Layer 6 of a small transformer language model trained on English Wikipedia (14 layers, counted from 0, width 96).
A neuron's activation on a vector x is SiLU(gate . x) times (in . x), where the dot is the dot product.

Input weights of the MLP neurons that the questions are about. A number n stands for (n - 500) times 0.0011.
n61 gate: 489 596 378 396 462 402 347 608 500 417 588 485 441 473 543 376 438 295 527 301 721 406 371 291 441 511 597 753 441 463 640 605 444 544 307 452 387 619 504 639 212 492 507 519 632 481 520 534 792 440 547 526 401 663 377 474 460 384 531 726 390 580 545 427 391 457 680 514 286 436 478 409 511 426 571 467 342 483 353 561 481 609 419 426 281 500 294 681 610 332 480 500 899 518 523 646
n120 gate: 672 511 479 224 697 429 593 822 659 440 500 563 574 414 428 559 233 615 463 747 717 482 559 337 374 554 765 604 377 549 433 275 698 793 509 613 316 509 491 625 618 388 438 518 560 549 589 565 548 598 713 452 204 543 654 229 586 321 319 341 336 710 665 504 593 567 509 496 264 420 585 437 474 579 783 430 445 711 456 384 518 794 621 358 364 461 458 580 752 410 355 568 740 440 446 588
n146 gate: 393 639 464 556 509 227 643 784 391 473 557 500 766 792 383 534 465 341 200 475 715 340 581 336 518 632 527 628 709 355 348 316 705 615 907 495 558 307 524 450 500 697 420 342 602 324 453 517 315 429 640 542 544 310 421 467 432 808 368 468 395 650 622 705 420 671 400 448 190 726 626 439 351 386 416 523 383 517 551 508 432 534 486 421 779 275 145 553 581 676 599 460 349 432 410 861
n148 gate: 411 294 656 510 470 485 577 574 820 352 698 555 191 525 410 632 84 392 790 567 441 540 350 580 384 667 738 514 593 397 630 281 647 310 535 592 577 530 565 572 594 713 436 384 277 972 527 595 651 426 518 544 337 519 630 426 433 259 424 486 770 380 546 606 510 390 495 354 481 649 438 475 784 662 796 241 698 482 270 478 454 590 177 305 374 248 481 598 590 490 596 603 391 476 674 735
n182 gate: 708 640 799 475 619 415 412 697 431 349 507 466 521 470 589 509 90 437 578 545 462 293 586 398 446 528 411 653 96 630 304 500 421 563 526 649 561 691 419 607 596 172 538 410 397 464 462 342 533 521 374 383 663 472 706 487 394 536 561 443 364 561 547 414 201 272 599 293 504 580 452 407 696 662 656 533 367 689 398 363 400 408 521 643 362 438 305 507 658 684 426 476 661 622 381 508
n271 gate: 639 676 395 508 521 158 458 520 504 535 773 290 472 699 317 454 523 464 521 493 646 516 570 515 325 596 606 488 291 609 570 277 451 773 418 424 348 734 422 670 519 705 508 409 441 569 559 166 532 410 588 516 313 327 416 459 445 492 485 788 488 484 458 619 610 381 608 406 544 830 313 463 585 435 370 436 306 551 334 566 232 448 444 332 475 548 446 535 607 562 307 477 598 441 660 508
n298 gate: 659 601 590 500 591 500 472 712 433 449 550 300 380 621 512 449 432 451 170 386 484 282 616 434 492 400 614 496 585 362 575 449 740 614 612 584 317 677 687 664 500 629 435 366 692 524 608 605 415 291 519 492 562 816 454 492 285 542 392 417 252 476 607 624 390 555 617 269 532 411 206 306 524 431 418 334 649 507 575 316 521 668 596 481 324 339 357 702 508 483 305 418 459 286 442 718
n334 gate: 668 469 756 445 526 808 574 504 582 457 700 737 435 338 603 336 373 548 618 610 363 463 534 334 464 580 422 478 544 349 605 477 559 441 212 507 435 489 522 460 567 683 363 609 366 573 419 436 431 467 430 452 274 218 298 278 353 573 587 461 359 539 658 453 552 332 394 380 500 273 589 414 621 427 537 588 550 503 448 577 595 379 366 531 329 358 710 423 489 492 539 454 418 450 411 423
n368 gate: 460 503 526 181 550 261 467 687 563 500 806 363 601 512 474 587 564 722 663 555 132 616 488 666 432 511 437 692 371 362 551 305 400 414 539 391 444 496 582 680 672 650 346 559 483 621 385 409 432 558 684 546 438 396 478 704 451 659 434 459 429 459 625 624 527 380 492 514 511 533 389 461 653 529 312 519 629 352 388 316 512 276 402 366 492 542 591 527 277 375 490 621 330 582 566 551
n61 in: 444 578 500 485 675 478 506 423 536 283 529 549 223 665 507 447 585 390 580 467 621 378 253 255 612 476 571 680 354 679 433 763 527 433 519 413 420 458 627 633 427 283 239 406 580 434 299 544 395 493 563 580 472 400 438 507 668 345 467 600 500 557 555 654 585 356 643 568 340 444 574 389 741 414 493 398 507 688 313 351 492 634 478 590 323 449 402 411 399 455 529 584 493 714 396 423
n120 in: 332 521 411 608 492 597 553 737 637 683 394 684 780 549 485 329 410 789 567 627 697 702 746 373 381 481 683 453 237 480 471 458 553 608 374 638 416 438 414 504 512 368 423 368 628 479 504 692 600 573 467 484 333 418 686 237 614 591 332 496 425 723 568 563 609 665 702 507 317 317 523 520 388 511 673 524 361 398 628 333 488 614 630 435 587 552 618 497 738 434 226 500 447 586 382 512
n146 in: 508 465 663 349 592 508 583 467 300 616 583 550 460 137 235 445 557 504 487 351 352 508 731 533 597 321 373 726 398 660 638 726 388 601 296 379 470 508 249 448 370 500 376 610 593 623 519 240 435 583 339 545 562 436 535 483 500 407 350 664 560 376 492 460 525 438 340 764 341 883 805 467 447 701 512 582 311 548 510 515 249 496 589 379 445 634 434 461 697 412 555 614 591 464 587 543
n148 in: 298 412 604 710 395 562 586 491 843 518 640 548 389 596 649 310 189 608 905 496 420 614 399 551 370 633 568 630 640 345 859 598 522 66 247 537 588 612 591 564 415 749 349 331 474 653 582 608 701 386 470 350 549 536 726 439 445 402 483 739 495 431 614 610 514 382 563 176 346 527 486 405 650 792 698 327 500 245 488 394 544 410 329 327 640 426 540 594 567 543 512 595 301 331 714 752
n182 in: 524 436 279 536 489 460 340 454 497 549 465 613 570 573 524 522 670 475 663 497 295 460 456 555 511 537 368 732 493 650 719 225 611 642 427 415 739 456 511 472 521 409 489 375 477 414 546 566 244 558 516 261 463 510 618 417 444 544 608 325 461 319 353 532 356 529 338 313 518 330 410 384 539 698 478 368 318 571 545 263 652 464 370 419 352 518 510 509 496 489 310 455 699 521 359 367
n271 in: 721 594 352 532 475 392 488 429 386 632 528 409 647 566 514 740 358 553 570 416 457 536 645 513 409 756 524 472 295 397 522 374 470 649 363 675 407 636 391 476 452 560 521 588 458 592 500 392 694 335 617 365 338 611 490 453 587 433 597 667 276 458 410 361 471 522 686 464 295 730 236 421 596 373 436 337 401 474 449 610 386 594 486 490 291 454 537 481 496 558 371 599 572 434 745 534
n298 in: 441 465 447 240 374 521 623 428 520 580 512 514 581 489 490 721 542 466 561 600 541 746 374 525 568 500 420 605 534 596 300 468 339 555 416 453 475 390 486 419 503 504 683 553 369 470 742 339 377 611 312 500 575 430 393 642 581 503 635 540 493 557 600 295 493 730 454 503 527 683 768 584 586 652 524 442 569 581 526 360 596 437 277 467 521 456 690 464 296 391 515 553 538 654 643 612
n334 in: 512 459 289 497 578 406 576 577 644 500 370 500 427 573 540 440 500 571 296 538 471 448 507 419 395 540 603 484 442 400 582 343 599 524 523 665 326 580 415 632 568 503 452 543 409 588 476 473 369 481 439 657 649 409 500 519 456 628 418 431 487 578 449 415 284 333 513 641 382 622 506 614 638 267 691 519 284 375 441 386 473 365 560 326 470 497 411 492 520 451 603 642 240 447 282 478
n368 in: 603 479 547 455 426 444 494 510 348 449 524 613 309 386 557 378 455 344 716 497 765 360 567 560 698 484 389 295 610 403 383 442 474 504 528 551 410 640 617 680 391 350 375 578 557 583 582 596 441 668 648 541 352 466 566 531 659 399 601 463 367 514 743 537 441 612 578 494 411 530 403 423 483 432 364 687 540 569 517 594 399 605 350 792 321 507 632 512 514 596 432 789 637 487 433 553

Each question shows a token from some text and the vector x that enters the MLP there. A number n stands for (n - 500) times 0.0059.

" s": 277 422 568 562 571 465 484 530 428 388 598 500 522 541 442 412 565 738 512 561 529 539 440 601 524 446 519 452 575 600 568 520 532 474 439 634 703 484 493 500 350 593 385 381 772 357 474 464 663 555 555 498 460 582 633 460 646 530 721 485 574 334 587 402 374 479 447 558 425 612 372 350 424 484 405 424 678 468 745 477 412 593 479 488 460 495 531 447 478 419 542 371 578 405 347 593
Which of these neurons fires most? n334

"K": 247 650 439 601 502 637 509 751 504 526 618 600 534 422 496 470 474 508 327 513 379 462 305 561 434 464 419 623 559 595 683 529 501 500 576 624 309 666 444 481 324 607 533 451 271 199 443 615 562 452 560 428 566 732 465 501 513 493 556 499 548 530 455 523 522 559 423 555 570 582 544 473 489 584 326 492 432 470 579 411 569 318 565 564 547 553 619 520 540 462 402 565 340 568 500 560
Which of these neurons fires most? n271

" for": 469 800 576 469 588 462 575 527 544 466 489 555 616 557 532 324 421 591 730 606 467 540 455 614 603 529 433 546 579 515 588 580 474 631 546 773 502 561 523 478 507 481 555 577 771 597 514 514 550 543 363 448 609 639 538 554 470 565 350 458 731 579 598 419 492 385 685 523 442 590 424 477 316 542 476 373 356 451 519 472 592 556 495 756 501 511 478 530 522 547 351 501 501 496 560 381
Which two neurons fire most, strongest first? n120, n334

"out": 517 544 435 446 630 460 544 626 497 583 276 545 717 548 625 490 613 617 439 512 506 574 539 553 748 477 559 673 658 502 453 484 275 457 474 657 500 640 659 310 454 549 506 633 626 488 479 511 486 532 414 594 603 443 474 694 440 537 662 515 577 573 527 417 359 397 357 649 703 511 376 417 562 535 433 379 367 471 616 468 664 477 469 502 622 555 534 522 567 567 377 392 417 570 397 410
The three highest activations, in order: n61, n271, n148

"B": 233 458 525 537 456 502 458 575 428 496 498 462 550 571 594 480 467 569 579 439 480 479 397 719 378 565 399 361 286 526 541 424 600 512 631 706 420 433 509 553 402 495 622 405 516 132 447 494 397 468 529 402 410 595 418 566 415 476 639 638 617 424 527 436 467 661 527 562 667 449 506 616 369 481 514 356 620 343 565 497 584 417 659 464 620 559 472 512 679 507 527 472 682 589 545 558
Which two neurons fire most, strongest first? n334, n368

"o": 349 565 534 758 352 557 506 393 516 453 555 473 497 545 602 405 633 465 447 450 293 527 668 632 369 565 567 428 610 603 614 473 334 437 307 524 439 468 396 452 328 548 611 628 577 492 626 574 421 771 610 507 596 375 410 515 583 539 615 263 400 367 543 349 595 445 541 539 472 370 451 437 486 390 464 388 497 456 423 669 580 445 465 560 753 494 409 416 354 594 470 532 537 567 565 509
The three highest activations, in order: n61, n146, n120

" comm": 325 360 497 626 581 503 524 554 461 373 586 516 455 552 511 388 819 483 432 410 591 466 480 516 796 589 484 542 439 344 645 534 577 601 339 602 315 396 472 543 318 329 530 398 817 475 470 527 543 532 519 633 546 352 390 434 501 429 433 677 399 663 732 505 534 385 584 615 447 605 535 479 612 607 462 308 452 432 603 522 519 438 378 451 616 552 542 515 529 291 523 435 587 556 505 503
Which of these neurons fires most? n61

"act": 431 573 471 604 432 462 441 480 343 617 511 463 625 329 578 456 760 490 296 580 467 564 510 409 706 486 483 446 528 346 570 441 295 492 435 639 464 442 436 649 528 656 597 562 621 415 530 523 608 615 417 657 616 431 506 498 307 520 690 479 486 475 289 556 372 467 524 528 502 341 538 524 612 432 530 423 688 390 692 381 588 626 456 464 612 472 404 612 515 483 467 457 380 414 576 481
The three highest activations, in order: n61, n271, n148

"du": 334 490 461 614 363 593 486 488 435 525 423 440 461 396 517 297 711 464 393 513 518 549 469 523 611 657 485 358 344 585 399 511 685 319 539 425 453 507 459 489 380 798 611 700 605 442 668 616 661 513 545 428 557 399 485 622 545 582 509 694 509 497 496 406 660 472 667 490 500 562 601 550 423 576 320 276 541 411 496 509 552 656 476 537 337 602 377 495 543 489 481 431 616 505 679 518
The three highest activations, in order: n334, n182, n271

"ust": 309 697 492 680 431 430 554 430 431 491 560 589 610 584 480 331 570 492 488 595 552 622 600 414 559 567 536 496 460 408 410 679 322 655 307 356 572 681 503 633 481 510 794 530 736 440 547 430 466 322 505 607 571 425 374 399 329 540 591 313 427 574 581 434 385 478 445 489 540 555 709 566 418 407 498 592 519 468 558 565 560 589 453 468 387 664 542 489 460 643 510 525 453 369 503 360
Which of these neurons fires most? n148

" Cl": 553 557 446 645 566 526 528 557 703 441 535 530 537 464 535 462 511 390 734 657 440 478 385 572 807 506 477 560 606 414 481 661 549 577 403 401 556 326 291 544 499 474 342 395 577 376 294 514 452 432 529 537 470 469 534 567 529 465 547 756 412 314 795 504 496 574 691 621 625 490 619 592 564 488 427 402 565 427 558 410 724 372 509 566 525 473 554 527 566 522 474 401 407 525 728 601
Which two neurons fire most, strongest first? n148, n271

".": 352 533 501 552 369 551 441 746 561 480 374 521 593 683 600 409 548 413 457 418 626 540 513 522 398 556 558 410 414 455 582 503 332 562 522 656 400 328 506 452 363 430 404 457 438 397 394 508 453 375 527 284 380 465 506 557 602 526 405 575 522 579 515 482 494 577 412 424 485 269 485 479 386 600 445 621 465 565 721 59 552 446 595 451 439 560 454 503 509 466 405 600 483 571 404 575
The most active neuron and its activation: n120, at about 2.3

" T": 523 411 578 563 550 489 448 546 518 491 526 486 492 567 419 574 642 493 401 466 584 304 514 769 624 506 463 439 426 595 663 463 453 493 431 568 571 542 461 507 490 507 647 539 568 273 546 577 528 462 506 541 524 553 472 419 328 455 549 584 627 660 483 424 495 463 591 553 616 498 489 482 450 534 358 487 647 448 634 431 510 215 453 662 433 536 732 621 586 481 523 436 570 378 528 567
Which of these neurons fires most? n120

"id": 579 500 533 760 455 525 606 599 445 434 377 414 594 282 593 675 642 733 576 375 535 459 452 533 594 548 449 694 576 398 468 503 370 455 516 498 564 323 479 504 386 255 642 377 748 523 533 503 457 579 578 505 491 702 414 308 503 526 629 595 447 487 518 522 536 380 446 689 534 613 568 448 448 473 521 536 407 410 553 650 712 626 503 554 597 588 507 417 352 586 393 507 373 519 561 461
Which of these neurons fires most? n334

"ub": 505 612 504 612 422 445 499 504 488 522 277 444 617 432 558 326 646 336 604 422 391 545 441 507 352 341 440 726 425 463 432 416 445 401 419 658 403 313 419 527 606 546 401 461 388 346 360 498 525 584 534 604 587 474 598 504 620 529 805 625 541 314 309 417 536 444 588 554 561 437 543 768 436 492 579 416 597 418 475 759 534 431 565 527 655 587 567 595 512 528 531 449 487 504 396 454
Which of these neurons fires most? n368

" con": 568 720 560 490 490 449 535 374 390 497 350 480 647 295 552 418 559 628 584 436 679 361 564 528 486 510 549 601 436 557 700 559 655 528 424 842 354 409 491 449 628 553 386 396 700 473 424 658 534 482 562 493 473 399 557 377 590 447 398 662 618 572 747 352 481 472 566 561 431 562 452 515 435 550 452 610 637 432 503 497 326 377 402 401 588 474 599 520 463 502 450 314 575 411 692 532
Which of these neurons fires most? n120

"is": 314 535 491 591 461 409 604 385 390 475 448 542 394 342 483 455 645 438 383 527 641 486 441 519 522 362 579 334 387 517 522 574 325 451 530 617 697 497 538 593 395 656 557 495 514 396 489 607 538 378 510 504 505 347 449 813 538 643 475 420 512 445 500 449 588 380 361 386 401 428 475 404 491 488 535 507 384 465 658 611 531 433 400 499 777 468 592 558 441 319 421 545 635 376 474 328
Which two neurons fire most, strongest first? n271, n120